Layer 12 of a small transformer language model trained on English Wikipedia (16 layers, counted from 0, width 128). Numbers have three digits each and are written without spaces.
A neuron adds its activation times its output weights to the MLP's output. To switch it off is to set its activation to zero at one token and run the rest of the model.
A neuron's activation on a vector x is GELU(weights . x), where the dot is the dot product.

Input weights of the MLP neurons that the questions are about. A number n stands for (n - 500) times 0.0014.
n16: 582641438734435381440727569534236560299651352594663475666630389803591604335431326589390361597510424261595546657445324482621374481481457535647505866508676644282076451580115553470512370489395505429688634556642552521507603431512603491451266249543656490370660528541507411374422534691518474536587417285609585604129526563464365538658319671444460743603574422360474428416804665653349455554678
n68: 330852380555424443296604792427509432461653641462593465399247691530542531466453231436630544539819568439481390355709572427646656555496621533454591527794619544370600640531313377383497421533150603390292551548382474470488667383543588589529525396501392354478553585458527628619367530603656295449646274471623639488384546340194330729673629239467712614421261653431415435389415537427376302677384
n81: 316512492575416449494525324553396415348504443699863548393766402376395708548524470541441427524622475440520753301623577369615555531320356606660563295469403553559736347535322598500298661518322642646468515506273560365493570664566646580532407370610434365480511441241796631624612322384462312359487413435600623478525446614582785309561372310400488368690466333278567423425607596469531400681676
n130: 772410411554787504536463452754497352657706531499438514660530305390453665459671400521338415603381386403306596465423508579422604426627652623527451578468536574632278503596548584593474447412340591310456582497302378402575655435491370456677653268252417415644348502444402313422460702521427663509115625656422741213526608522629564608313305379454284527663559578648500526496628368476804319674509
n132: 454520553613323431380363533473458651581389470610553558284463516708477481790526656527370505684383316260515668566688454189399277415616409536734466639686437497502407442331446518496522555316513376557522499580608601489623564400715477499604492217492432183412381371646616517497322560403360525421569438652448452488578787515377482361796246557747557463402595363424378676544699793425420431658633
n139: 426690450549445433535506322333376235465190726446618320302252547515273357312437577571593564452415744708516761379500546523665585338328366540715513461611567475282430303637490633511442649429427544454634375433512294476201607675445599490628629465681448656505347383455650502402487639577659229385455253405679541589672539573614595632665397309842344605429552580452593480381630411546496507586278
n140: 545481592245403429579523498419472450416572556457519511597281415927415395524489553571607463541284473448558617362364404336639591631580482591626456462706499498600409459589502354771381580598573407458519494433611654618402850213379416604551504346491512488548456472517596743547288648555534409437570419697468515803298556245532439587591342628482378653486472115589271425496603533492514470578435
n152: 423353259591546307417511670563349644391427543365564818574306676442333495437637580393515426596406590459583656383523607502509423567215617744440739667659586374347544358273507506341386439485268614396213459586843709528491623424443443640630499463570344440720363580504643524481619598687587294588596208445658506664409355409573726435548572573516509550218372373453471553424429319599509420475536
n257: 408291400623658598501558662661333443518363571634548536547650515450324497548360638464477430628391635378531946364227553342395535511630310658581699439547319372649520570229528463687365727473333635339650547271393537445571649477645547357630361449571566451360305499388612793536927453404349260437637497512451722429472375460667527282429268628429348464356455407406566565232491549387301604660587
n289: 417460430342626621708529681515702450497359387578449391333545521571563342438342463765215430243594539571428736644668540591603461496456596488463327711944367563579621490466546765396708527414423438590448622500393546479417332431647565368648755598349377336555730458658374683388605361392554407421677160360465454325559631599588474243435306569430510687472404372460487330633568093607456486496642
n292: 522411604539590294601383571522132592302657557602573507768369303408598680372628541546340507593381663496407452622645401570679342585585638568370324706292543444613499430573536488466448489589536635669320549611309515344684545574497363551419524482504418574516513722547208631794556275635426324407409303532480527792555505285482407612558500185694390463560601321593740517486387734445365310399559
n303: 643374373705420522589153584284516017831822502576412573464477459581681500307462487298434327388762459471367430628473160526362582768528374789514560673411748325322559524757599457374578540571381529534469493460506601614603581787410549408600312095497550520327557417363496409567633578287514547688524535452453445490393415544638367730641358390722635360544456303518616515487391397775444443394548
n328: 356739330337393759452560691427419384711599423678514548585747637527601217705322352544405427640535653474442666516509623460640562585296530412487400510631537570442675439448623587537744220677521521352548497506342726414466377417457491387463591456628794292505370356582313694541337713165646516459536508424552483578393421495416328405305357482502590621776348681751510441438357543464363400385565
n361: 514523555381603451653753369437656579418571515619604702697550598509543274595469227787592488479466427490445448618693516535222516381591516264214535647577543353310486531344532275850432256490372395335098432702533455487510528356452614596453578351587713302277526672433340701712345473732632492611418374366501489434525460430417528489506495668719575708461484426210314366596546407398397494603590
n409: 569812393501625234578454729232358552448456270476606676489641401365453500412550570430591697764449592605381328463497548194622280447309507589694618649397424387687341382584520626402415811558623373590526448505302421542629425383496589340480380419546632608619531672208509553447421434526488397484671431341732531533363376490404388604545587561630396221640431144705307401321532553547748204575335
n444: 639442347465719342496605455257419455412232660447278447538320563296515648624354544485436665637577385628699247404328508373321440751807411564399439782687527410606330549604538667395647436430486309503465500600227591642417701695197579347541499340642471588483436569694484570273686395350473450399713582492531565581477518457323510583680810421519461612730419347337340640640367395637547473583535

Output weights of the MLP neurons that the questions are about. A number n stands for (n - 500) times 0.0011.
n16: 534389499505563592500404374621611429515395631558481462481593526420503421410395621495527474454472371623536623489543649537430641510660607585530636430556390543641648491518648506447539492546430462275438373534501502429587546619401415417476511467543479635487499457542497517585523440587549428350468549542519538464679389309513534338567568512385314524416526478605538592500281419395467484429411
n68: 369490468557462514629558333432509610542426703413451393468599549463420532533422572490527379518644718587409390526520483458525442605548534489505589528453419635598583544534508282548432542532447613495664534481341402375541410422335477388535496368547461662617448572389466435348538523457522310523660433597673443616524475551650496411484453505301492524521549677489549501571463530424496567410425
n81: 574437478456452455466544646342587328494500527424326518497342529653570479438453544389435474436251279624462506571372602480493528507603547536503646658617623505500347556603527437463585321378535320335569311555656471580356604451580473507597585654558585528545433605524469432419451599581434500592452597545374381544502566473461516525443441582510446587408573554669443592562494357605441678415449
n130: 383493564376453532570552517437446383484408382472538628357402555575617454610460450608524470510524646503570520393472573511555408476420338457524514470577596324421530358474486543578467673563552564676412555544704633520599431442418538430567421478592543524489627507517456520480479371583614376512583467471518394564392512546378503303543538591586670405377430375427522520564430524428467572477568
n132: 496426517472526726537586458447546535411545625396355448683447616376528504556569483442487450483556329465302547409441686559445616494530411545465487466553589544423555456548510500611376516470579597487710560598425479362502408580336500450546559551451533551457313605607498507369465551539523482638414570429492597467451466460568502584318599555386468620622486489416479417430358362422560476484582
n139: 488428574389553586443553650617615671421653339413511504718549474559562550509479489507436532519471294540507373550424418542418414603660539512618463598464421483526530502374486501548664456377629483464498497702523542688540364564522376386412409551515581424415596457453545408565433293447379479453571564474449207510412559484471522397446455464370613347687378617472522485598517442555579520448558
n140: 583525454571429536534483524447476482556467429502498606407672478353485678495480541460432538665473470545490491403598508471479538548457489459386540462451573646507434500298305492510525460404448530369547451459510446436586317577559533365638570600545501515547506468486445369444435467422363457600537559483638514477547523544563647518534558435485474543416495779559481491441504362426600495573558
n152: 416464575551405590337406406473507631461418531542460380599670424483542552477586457585427560514291411442439384458582558349586545575566482433447492487524749507595615527480519610385385490605584349396747696547218408393444402563523400560563510536480606505422496591409564505433565506411475540441552548418525397553604432654464389477596510558353324449629503615540358501551714516635370505522495
n257: 466557498400496418443541472409592544562602585425503495546413549577566638458540389439469529442465042613630385560632513568570531494423503506524453649451571496382513434537378436488515474508576369538439584521523479577421482550466599558485465541549499449508548519500499368459377552662540599591526434532456348602498559599433489530389543536555585432553426473508435570733483319450357575360517
n289: 495529550492441503530672488609413542284527533537430670423599434671505455500375377494476545562488537634312745250596555563489592690579505442575481420404618351527350560456409565562575481542476569512359452572502396590512365559782552415562518413557385246603478520377528701457307461608559376551583375382513384466493335458520474407462345460454478421560502673632347578532544512567503557567546
n292: 518443496494542373520413615507587582406564408464464451599620584484450513365521426481542480645689370527481493623469685593395590481570533766431375547413452416340495390586382378525474709541609495482539411407463559472616554560506478428512654351493325445450446379439512346457531519537476493539567643560543460686345501467648426373397565440489558494497496530442461548615482516409498567517447
n303: 507410677633421611469544631497559569458705618555480575582377257681502442406551419441410515583681413433483278582509429559404641578547287747453349433426515429485504630460567501416563462459360594557359447303633584549542461511359666433461306643454525483378559471508401596365407475495520454578532338421370401489329411474618581639645534565577617536618511464490536315610393403802577413517613
n328: 434437749558370369503571402564591627457449554325631576407463456419571525563631564619582500509397501425404754427634615537353485503463462498472413479711504484433401389442479685692538502289563487413474709450474452456354483528552445800515366375385525439495676477515614404486579399478367429409512583575545582453521349455540498415587369257572616410532553617576607338573451560428454521527541
n361: 525568579347428528527519578624496586573569510363520525424638586652636493447638452590536460453390535618459465331450416483397453633700410561584500488620481316480512500618494427609540390557377454514485574477401468471465416589707421658574395540264668250477449727563321601322510353453583469420463393343319533570494543687435469487621505463595406601530354542353422535608559393436397602446599
n409: 570427593449578515362466554559579466363493465542450354518436678445510518413490385391524436616561281546526564683559476567622486663360392389484468586462638441393556388611440538417677497409503491560599430469556456505481352319405369528520602444462558395555437515380362563576429660515611704385472461472513570539442465510541474509324567509462593572538432408503507719570559615611412641502428
n444: 457332577519473545454532668596511447429423478627560354529379509328363602336493441491532637479334521474586565441437606416471581537625416626507550264475523548454487563417595452378484711559529373476476579520543527613484353592583506479603599573439471657495558451462253526441495629490480631638343432539462564474416474542452385488422506389598466551687542474433552458603567469469468510505476

Each question names a token from some text and the token that comes next. It shows the vector x that enters the MLP there. A number n stands for (n - 500) times 0.0079.

Then comes g, the gradient of the next token's log-probability with respect to the MLP's output, scaled to length 1. A neuron's effect is roughly proportional to its activation times (output weights . g). A number n stands for (n - 500) times 0.00078.

"–", then "1"
x: 374508569332645477422314760521309536460414430485393509414641618549457546516508361560520515542447368607466374554466412542606373411321330482647604532559518500424375485494594503352724449649699582597912419629508495537469409510518495398644549505474539590360641448361499672492539486645492517258517521360446625575416397568655590543532705539651725603397587480452415554351409408344461524331359
g: 325695494412526360412573596649415458519409594404471488593475578359320474503650277443599342475527507391673661474522454211456484483589474463602322806684486484769572428308606520489359438644443582380589566344614530636527396411672577433617651642437355587405381448494367511475482665431480284416554385353525414579451561389497468646709569439485580579560591659677582407576616527364520155476507
Which neuron, switched off, raises the next token's probability most? n409

".", then " He"
x: 479500588462513462426480509650605609561557622565595431662638499450479623455428520419613617471417201390447324515430458358446516482461542539563615493466434519597545592501575522479620384573487477481757425587521399477333614526577507463467579432511528483493476516367437521502554509514301503519568515442447480474569404502590583596360494455506522600530480504576508417523554424569438500483446
g: 458643618487508626520402494456614404422566627340437524403425564559521515460520417577646494374315604496477553353415447472370546415604637389379756302377659383567556601548637524626318523504526708430513501597536374623489392446634586679398433394334623462433805473273442692422871522514487345613808418466467471554463520313651569480504229297396647606421468384528361399469417499539427549584550
Switching off which neuron hurts the next token most? n130

"H", then "ol"
x: 377422673503370376312573379593734579597467559498401443477530342415543555453524528460440418366342276642448443534462545561296366494481630469548568386442598542727472652428687481527587460532453768461611520606429297524412489480534372478566390328536540639454586590349439535453646544598425461563518498335464635372560584334567658584469733567568427532472535506664552461583557481420661501425474
g: 420610417515383382711554691533574651571577358466522416410517471527663496578532479491371639520564464575513465349691479466508381736620543394508561345504263602402416595541398657488529055586475458433535589597324554626648587481238532490581460401419627414309534523426440469529369496543710612395460589662622610313485426425462488389633590454717433442282652503532430424565659588411212343652480
Which neuron, switched off, raises the next token's probability most? n130

"2", then "–"
x: 395427555415614605548488643686589523384509493600529509484513574237530478557598456424487526483449317505308477491587560525576439427467464557489481432551479612471609538409843461409766086336770783447768429557450439432384455590414324395453487444558491539362494339450372500530606516470422470472458519358456564566568630519569665584605446544616621579417526483540484542463552460398443628499412
g: 539335690365490557476615442412643544490539603403605538504434711481600588341434268353665543389374521429525529470400463724455671314343575412684593509554562497381392570504465472689527549859731759382481518565558676540531470406555421335421505570465571380603686135490643530401528373345344452535510571574464495356474507325391586483343259489512408414453550664463607479561599568476451401398654
Switching off which neuron hurts the next token most? n328

" Tour", then " Thailand"
x: 527396585473493626246437643641576349289517453569553432642523611543339550418589488496560557451283310574480323508628623578502590461373447491564611420556537660478505603368557428389421525615567792550577316470618533310419789415554433563507496496509504441519432375370547438605482470526259405417365373380467546403543381488637743609565472531582569610547467527530538671461681380584344597565404
g: 609567455656472598200585432430382658634392567299576403489397576592507397705429536440709340303457406505558461522631736639360393729612453408370426569412411408371565577263383709719621598577399220638621550425445480468349479614832443377551571535227393594415416581493723517359611569471650561542532542467528631504522499462512496528504500475435393394521500581490629481456468504429567434373341
Switching off which neuron hurts the next token most? n152

"me", then "le"
x: 456445652282694446489539534451572448370560579633474463416478472501470652474491583417451370494352279402630464503476752530546604534362248557654608513408417586401523510455406312515437555732507615524679470385509493371484432372493457480590367621400509454523416240602504535581529550519348434204386573394487667502536541489538677465760576574406664545448562459453444627709641484499508684639507
g: 634353556393485317654555398545577553501380453630284812484545513593493537583245554523443531434537484564462524514364617642466570461543540520496558500473695355646331507644426571494435563737532504503431624554470473488528407343378649516667507490270593618406490223637557457487412718423670442708513556700485720330645469429466393409449617303192370228451574523584368432516471429357531384633500
Which two neurons, each switched off alone, lower its probability most, in order? n132, n140

" more", then " game"
x: 486574553346422445294478464651445516504583444574420439629292649471506511427506592478683394580556287374419345537412579285397424518583583492695500411312697565528568425449698514453631591464551603592620479569505426465375503492439347415478423444616475610526635482450404500424420387349359491442534593446599680561537686403563793556511528511655573616493509535398429604485606434475492460632449
g: 481446333569626572488391409656430383581606455504683715479654521430365708699591508362623628429238372391571513486504544546497513230478446525352631448418220805586556419438589481649426680632624376379380626599509482436449420413511342559491668613216656465529365409491584446303398646490475495354550375484472632403275515401460533580496406517559533491760630618319608549552401590471507606490507
Which two neurons, each switched off alone, lower its probability most, in order? n444, n132

" that", then " \""
x: 476506569485397458366434494712596660418527496449558475650541386545436653495427514461523526492529226432354410540356530412482603494677576544651547362423375569589639476525631637446496447583519459463665437501395347414366332531430504444609638565464491625448677639296539505544586495426421471461557549436543534465556349432559734576372518523570470533388567517531629541603526446420424592518475
g: 474753422674742415421410398288400432454725433557412503586635626510409527515410489318413538413542547670668504555476489369563327455450439676577325462546449263651592435615710501375283484459463532676564486559453754577517505708329344420547531390354500465521412633589417586549487364461231365217490626693586494538487328496500552603589452650567614612572454394249595453634445562529539498374563
Which neuron, switched off, raises the next token's probability most? n81

" an", then " attack"
x: 364508507519503332379367586648516569357646516487512520519360467365585602502534473461570457550409312627471276496672542297395539438414462450787633534418454519389507602591789384408448301623592581559759548614513466517325442564343441437412429526431559457619706506524535559526433309386440417505489571380536524648595569289567608618545371496471545594414543527439570468634452586525530671587476
g: 618573480506444497435587282438424398486387520618543676496651395424522648482804302379601514485487604449224390648536560604278538580608315390499398577539490337685449487542491448519385605661606623453554471326574655458432482453603647497463423737545411394653496574347497555364402399698247553504810390390258601584557461523665533463546522442708434566547395361420628393556518364292494412475658
Switching off which neuron hurts the next token most? n292

" in", then " Ne"
x: 471487398456538549471498489660582532303592368638650318570496452554616635482613500478494528323507266482545180482406692429544417598439484445493545495502456553496482580408531470444553344663493501645580327508592450594390402465539577547651531510522464565495621447301308439435561578479302610404447668377685624393484538418625637680578496512365429539497450622480454533552473551490431586657583
g: 439442574554329601589292368574569497681498513292629583473564604640592508515386668730452507439510497457285578392514694537460455485472415610529422486360659456622589480392231411324461473322570574616502586309416322481422531538443483636497730680639717568639401317616372571592406653361689432424525457640466367545499598382450511318394740283507566634540478439572494522542152460515638413488445
Switching off which neuron hurts the next token most? n16

"ven", then "sson"
x: 506483600432675460316220470493581480438591613816361288530458433504586458539330331271527399441528396374493601532406514406576658447330484432533657414412584633556509752530560207662412307728505584428640631466533272316521525486388494453373514460450452407515820421472442521478614531595464545601480442672425644492406442391669528706666528716439602598439474503414437393614630434506564784406434
g: 633458561425539510515621542564526523373523559552377600456502403555761496458278489399329614542609574443549365396378544366411522653525329496236154338471369531514750528512590545399285568344603477472365460566261582600532686444455512391373515531335832642513553618539625325525649422666514478473541581657645499451613645629426312527609282471584496444582658403434413453473557563582604419319615
Switching off which neuron hurts the next token most? n303

"gui", then "lt"
x: 458355678387449461416243668737593390446609405678519495328380462461448359629505458481512411155399428586379423598359445623607587428166517580595589551528607531743529602703647489483359372650545700442668399461549538267449533435312688508490531426409477615467732332505338589541619637401428542436427360413340617484530520704577585482506617661449341420588688441336503530633650339564404452605567
g: 606385550504522372392460463617582442615575671515503672517456274584704644471350422574294463449453467653532538429582433636412539623768355351577226400403599163529542491307232539394542587479370459577479649557506362660446709566564467561458398480412526300612539226494390718462590337651394486476627665343403475486523712592588464509484519644555615451543561511648482259440528450515520476582514
Which two neurons, each switched off alone, lower its probability most, in order? n289, n303

" title", then " at"
x: 447578623405457544277424612582427630349641677524546506569523564469347569364543388348449584544441268426524349555565517470412504541453442507731607351605413653476602539406663487459449538623592664284705288550553467514287591434566369420550422542534591549464463361484407552552492546527360492431406529274585589490537496551598695514526508474500532664604515587551400586448546459497389656455471
g: 616538560563586502509576465557468605496671109347522496616288500545626585459640344465292650406342464500648303604419511148755420539689451791454461579631462614507479677414526417516440442694439430472460547492468594621661524398532584317259453486561563485426618432584384634508595446545407429656562442583463313504523364520516389395382629355809460581456562315553517537507502429535449525362452
Which two neurons, each switched off alone, lower its probability most, in order? n257, n139

"cade", then "m"
x: 426617600392454267353477594780727435484467701575620539654487415459521546556494291554493584462356390527599315529466538430601339469343596340583604478428572691514377565668503487338600585565580631449775340503614525317438468317454589426492477588484584379363767546433527636558571486522398458420406490361508631350479559351467696407402584497564544546395487369472379549568616381446594586633343
g: 403363540348535660423526472502435532399280368522538461500587716437575321474558459467461460528478482463594551562610485366495503579675332490320554734776507557420648557500646411443594401475618660661622338558312477556460397420674519455265509537713445549536610484162582596678544348404386434406670535379527415243458572775406488588565448457545461562536479324516471417565584278343505767491651
Which two neurons, each switched off alone, lower its probability most, in order? n409, n361

" football", then "ing"
x: 191467599473447620259384597622578416457534602483465596552410460476463653487499438432623418486412322550524283526707531548522505382440461586658614292555510655461454548478647427413457522636500622357717455669539430451371508540330416582493403457555524529395644391536419491486427558554353434403437541306506466535408411383602815555505453474612588682661542580454445634545627517509386609678387
g: 455352655517435365416448594531436533507528404482396421633448552746358515621462446470534400474605428659614543607353451536462457348462348528362360272762626786622559569515499466708456364468514686532459292608655455403532469427611446513351653556519642397701437437542617363191548613282433605736528326573430543438506272524461572407512746595455214403480495534576627535424553604387602563498463
Which two neurons, each switched off alone, lower its probability most, in order? n81, n68

"on", then " Championship"
x: 429535595475416549456573666494491395417541447386549338384551453486450694435530506443570437485275249428409411503543722298620458479570432487685642417574420649454459589440552421525452360592579719517550421424678414444458546554568460575640466645491449494554378464520539485546450547548198436314382477435520562438452495329570666563844445610372603621451635468519577660660566434503531606655375
g: 353553464306695687463538693550404305626634515449382711416678569496624360689449297534502661724411622553220403517697499543553412639529383547421518526314454437379545611370490388556510500502364308317448458693334470379455474517548411500479441594643600546463511418499388448572318706586505559532768560317556303610570611576503488492642420470340721378457488693491491473334521591469471586437313
Which two neurons, each switched off alone, lower its probability most, in order? n140, n139

",", then " and"
x: 466462543523516473394467508644535603462528460529503300609643483581448611458516543455565547478415179440326297542467496443430546468464533531630546472521467590492492484458569491499551383523536556549633435546503470502429601522515511436556569514524519570472475402305509520611563538431360474356495650495528577596529388535639662578587443495494506573538591466557517502466548524484422597444415
g: 414486754500388590495432388479540454405309666493770492284611683442474397487548646450473502586464580410480555616542202221292599434304301520556592572593636516612363485503464397416738559601423671521515348458550470623525644497520432343695401336598512362416591594526606560368673526451438347501488591589687576471457339554653630360540522459540438610571447399461390464478651645464479692242309
Switching off which neuron hurts the next token most? n130

" win", then " in"
x: 495475527318449477261473589695526485367658549426510562492407462510485411521501312399663597539378319415624359606497552548603610431321277385508650461588500656415675452548646506448496428772553711491677321668552492399427507331409513432490449539390434585463634277517343554554531545394453423512383494446393555518439360496640818532458504510617437690493514578612473652594656454431374700529413
g: 468409623500493413417388787525485590419567434395532570516501494542365743321502495547414496402590443350314431421597772471586658627540604392710562436426598637514638627437462458413356465548438556420597617531321546464486572287350393643279555383679506606579558518603634346679625462486416151590697570536603480572516521436377440460411596443590669437500799352390348448327404510290448620400495
Switching off which neuron hurts the next token most? n328

" Lewis", then "."
x: 627399597445413507436538392459556507352544477504596309362486455544402787384471498418594406590337258433495512478463710252517607528366374521474688429474481695556465754491548393572387320524542727445567420564643464466339544463478319553587500427589397610573663490449609492490521591528402354352467559465569513477513533403538699582666457566412457809508530528546520461600606536488563557434469
g: 381402663399518490573678505485674411461566600686455459640636672314517451367496496586586468519437579540443580355514426391269376608404468431399470418578345354492253342596471576235480426399567435326434440475529367587345477735427525470630596532582637450550557349365492696449377564610585292563630558528416612507402562583677644587549757761504433549431471730758447361528475552604463395230479
Which two neurons, each switched off alone, lower its probability most, in order? n140, n81

" to", then " have"
x: 432520497450510472402439435669620521373613504558417440760484510506580476388541447530568591349471235511552283382457614478461557562644496443617498425532547586465468751520608440550648319640586464548617414633514479511431473479489455460621461478440515603436537538374289456471597475569407498364510547337531490557510441474466720616519487527640415578473558501524461369588556430433428628539549
g: 549517547615397625550618384633651338428540555664705406615509357331645661365446609388365327460471488303525672377444400491358615469559465339745647631437497447456603630463417488543516678401536683632621413464337602310476535471430491624454377355784524604391356581418546483782449356456718375503426562437431456565458541565516404427569549480500595551527641374594467343499672467385313639279260
Which neuron, switched off, raises the next token's probability most? n361

" the", then " study"
x: 455557506458556506365422473625517610539515498483526484655511515525500547495496502492603515420466181531431292556577533415469502452533587511618547482435514572543572569525597452513537455547570526455643501587544470485310542529464441477451545453564409501442535599436427427511463543474230553511526482374556569469579417402554671710491500435523512612495529472451469520577496458513514583544477
g: 548567369388374454636390582421603411443184429384287534805703378602742358369499420760420584401542480603477521452473676519343575595598531406691717415542578597424417498510696649643570370610384536460492482484337427596404406453613549391497596563519683671462594478444741555483471470463427390335497505482560475526443613498613476438427455414806323409418437428336425653414487417276485455508682
Switching off which neuron hurts the next token most? n361

" the", then " P"
x: 427523500452591493392447545631409582555572491510534449628507529397497518502468455473562490452377200477435290499579497495459457449520556482653605427445519593407671572494621388497522449628666557476708415611565447485288590532521405468433517573477479571477454532500416506572458554490360530462454463398517624532608465390578643721497475444495598566473576504511504547514440494527538532455450
g: 696462530530576665524655378359749434377359443350534380508486538516528481549507656401667621318575501508468423462621447484587371560515393541447598493451450454378595723372479702402398520455507738475608515529427244491616593610721392617463365507377783611674478589522573527361649346502435514635479702637417496386442560536549531559305400727371570316435469270412342410450392474253562477282638
Which neuron, switched off, raises the next token's probability most? n292

"BC", then " Master"
x: 428487491394499613311519624560601364463490609362579447503489383480528621379507544521476417506335299555382410438581602411605523665458497589716678413417448622310529512493549432509456541634524642454747294537677394382395552424521402414638429508337490635435462450446639492449565607618365516347474504427531479419507476319552828715646440476465658483508635617400464554606710372519525553394381
g: 665490653316547355537508374535481575624444579415441418456349560717423624643336317511473385494418398716610440579460558451481409552521282349371601597525631369359503511129574526361494357651496595288531552662476543627590646710550669516591314426357526540806475480699607673472409371515454542474581503439565334414400434554444479489563512396345615560559548322559482576243424657564646541410627
Switching off which neuron hurts the next token most? n139

" Go", then " Bowl"
x: 505554756409542577333481535624642499429458461755423528416540551547439506452550467524580424437326265543510377496491497662465378400439363450517615546446646456569614681644554372428554448754673755481567519525448496328320529422425500526405540526305543385482541452456469602491551674470450592244498465411365552384540421587527624577526695438443473581470446477538376582547661536381469588508669
g: 434465376554733591390475438339336531526464535377842460533653523582773595487625559465491600434355391379542493400562465267692297517544379536559722408488347614180484500453504609606553634550607468244524467602553525388585376563611445556528424634338452433548463533634589509447488417543532416373675469482737318616275559541506506532446275468487521291626389491508687744402531607430404505402532
Switching off which neuron hurts the next token most? n361

"|", then " Runner"
x: 455539696389607472271503457669584593414498579527521523763490568473588544424504421457548545446373265315385259526590538388584515487465621450617655437453543497474555574391621449472599335486563577436619462601569420492439719482577361511513571481437406511332422520448386486564527626486219561543464589343531539490597495386566624499387615399496681582494518539447489472622596474521533533458478
g: 486263671675578427620766595549364384361406414573495652603434453431606430403463460397283649439352451406638553340578304610378475542565284644628615644572594406528657679433372470318463375440564649609506559735459568486738467627437499553505239559342600560488440354519600424490622588503535516369566559496407558519482399771431302391507436488458509602364395699412512504463501446513448594225688
Switching off which neuron hurts the next token most? n361

"9", then "4"
x: 327545555521483600337338595560496516404428449699520514526594540427432648510570529465624512452365311584439520605576493329622490629326555515488531443501514691609404403474648449509697387514730499559863320629464425476297526529477416402334421440538425579400377570363339547533522531430522513364431527271575617425566413517654480634584505493596690625366492400644502631305447495430560488556570
g: 574310463575599543438546671491595411589599569523424385490522654534392617504479440584483599544509505437232572658390635245575414560361495476662491468583306253542348443658463458648495688432679290536301358438503549609466443320376388705510682532516717433514554644541486629601442635337480661539548324483492383671483440441562605291494653300473332429305355489563633701501410284467577631600513
Switching off which neuron hurts the next token most? n409

" of", then " Champions"
x: 440481551380530501521505638625526427322459574277472503661528473562366570460637470442547523480498280609357288482581632556686436591490564399604564329509470657403590557446733376413556471710453494522736449569462539404428475518628466526589393523379614537435521524497482535379540616562275569363468553372512552401636631372516579588609511443315724545401553560505462484568491336519379542527457
g: 544395613553537480291522625663457458623416517504385744700360597559616583290216623552454413561473464442500504383533507653546580637360481759403424519529633549538577532237303409436385669501674513563400332524441460330513323655603319589514211676709332650442458414365517349384442499538576470324629491505603409505607583494613553498412489482316551553367508686637526305627534458640486489421600
Switching off which neuron hurts the next token most? n68

" ", then "2"
x: 406513558462495566499444468791416535485491492674465518645477471329488548476487466376699497410358248747377400650467529330533462431456527544505502482475422591518552480490618523485593324593569637392735467530566472477300422493652406514603554564486352641440470373495389492597525649424386520391465429414483601653588448432711473595564694479430507562427495488511533507464590540496463463541446
g: 466212695340598620516688407443571336561571285381453551514600600493733565665442711550488449488464534485714500545575502438501514482509420576590545344557539445289407656332537588284641533342272364494512634555451316440299329416452519418573345485522451590600345378597580606624472479446629734414345619342395598328597416593562425506447541527563400629470322368477563589476383587723690691486621
Which neuron, switched off, raises the next token's probability most? n292

" in", then " Re"
x: 495456420493538599477460589548504525373490427571606315546541460503570558497618472437539482383508215498455252488441613529710430522464554497617493425553457558409449609420518439482608439748500483570706417496565494632363485432538548544575497562487466581471633446398290542485628523529362581407485573379529655408510523327600632563639421579400420541470538592448492543569481485503373534602499
g: 703380530639463471658354538552434509660393498482289637664504412733830488481439548701497388353336480495374604468603517478408442498574431564521514616444685419583483490552399454337537554544622546393515404489525555524561542518501496551416435580692635687764392366528389233462369416489538469258692520684463236289596378358384411530435399370458649576496331396591392585472448573578683509329696
Switching off which neuron hurts the next token most? n16

" Champions", then ","
x: 578472629503519538375407655620339465343489570448704429583512522296438525444519492487432624505457280427419315527524646496602524570305347574722599497469422547436356615511612426460468455663625683312714386607588427464312700471471364602540377552553529468500529287443480509594479601558473505396364578273541455517471524558661675647557524529494594611500489581462522568554586455443309603381473
g: 485383540566272375572496526495532402265703490684702575380599633422373653308541508368371376549647457565640634616474410403439671530588469349554466226601596647482784407360449576513399468556422700472537272418506405481434385567515472460634520547645420426296695354498571586537688400487600408525231276402555577424547501572360564550535643541629291577418664477448486523613694381492436596570421
Switching off which neuron hurts the next token most? n16

" eight", then " money"
x: 466525433450587581247397621611435470473541614454574480550494521438460500609572564454494519492414248435423551491464591377463471363493457474820532411625472576470544524474580477468385318415677571556644369617569277393488481505450408378455541500469470533531513388545482664450511538376392476487441546302420653574625567464656721601526631504522492694394589584461486640641530349380329653562537
g: 360546527334445467498629340572203591579580576368346557503387437699491512822226474537559478482552427535743392609448636419404366592524490761583442569401555697402558426562599533597540572500426539430478483538464507448613333352581662503581553335622636326493493601390537221529651339517426541405406484621484433728478326353664447558403461610457496317650499614525215432551446419494528455630705
Switching off which neuron hurts the next token most? n139

",", then " she"
x: 430478554489465432435499510598518669523497520540522369670610521531447614467487549458592552512453175427379363559416442430489560496476589534666550423468413590535582551459555544496522391519578526476673421497483381521378531555566524421520594434506517555452542489343497534568540485417405476499501506511488537539530416477603665579433475432516527578478563447532562506535631464499423595475457
g: 244523486688385486378411445497426410559480505546463626443447637574585614430445399539628453572256540522557571465442476440199487458621488261551503428545643452704550479648703688428324661461547532458543478591590569487499371518506680427548590527496646497352631285361762705700676631488507246512452378375334275563486412366589342447368340323538662622605581285499567532597470531658465521542447
Which neuron, switched off, raises the next token's probability most? n257

"t", then "ter"
x: 490326732381565532410463547584644543216495448715371515378603556468576652384467493524479389413296326689456558502514670483454609621311584631636598475292583505481372456405724286383477313734638786541659434341528514510494682557591557423603413484507530424552709429421479348537521617472399557508383469461415562488491511550525620386460522660535314593278517462466521426661495403430600653395485
g: 573370345359452369481350639533414594380464285581382608526432327520357493674507475491471734452325590483631579532621317603533556626697488489346608634504471643482739368578326538428448296572434476518599538363610610554461464422396691349581548426512427483648519600303142399546506597461309628403560653455492623439602490541360342456618467610574447772586653520481572223609490433571417664506568
Switching off which neuron hurts the next token most? n152

" junior", then " football"
x: 317489618525432591261379622671409548448613559491553539489455524480553400441573440380498508525474286571488383456462629250518478439453504529754640356541473707537461589450688578475504383515457655441792409588546459416344464312423457495558581395415458467479716529508558454353515480433304541470408552352589608581656617382632755508388447403444580624498542588517462569482588479612531521519430
g: 548629385615601560675523457353453345429434504475399477559455423392617510447476738524431357455556441564345596430514505482489499658422480612687752652461409689571397411473145546623461451632496575288490385517436496455392289544349412766421393565506460559474451740548526646425592585433414487473717500543757464227349489468585411483504475429236442478481309648621615413495761653469407559622604
Switching off which neuron hurts the next token most? n132

" for", then " using"
x: 342527581486562505322343451786602598451596415531419465694515531639438540390593492561566432356634279345533350529343550362438581565585552447618493503575449542483606649431637582517676230698505484425522363550596434403435397592498473484523515504572527497322577568331445502481409490485180471575524549432532429517520410482568698617586552435545463611374516559532481405504580542423506556637573
g: 730773336499502530706282448612393574461482421516534444478369518462729477488500626486440512446401320552635530518575452670543481565375482555595623328502395500327324414399553548596534540306636523314398558450426700474633634567356350435398495606568565582678573504592680376335282397535536502363475678573581619596521439499436619458671501543520027386549416430284586531469464598572562656403403
Switching off which neuron hurts the next token most? n16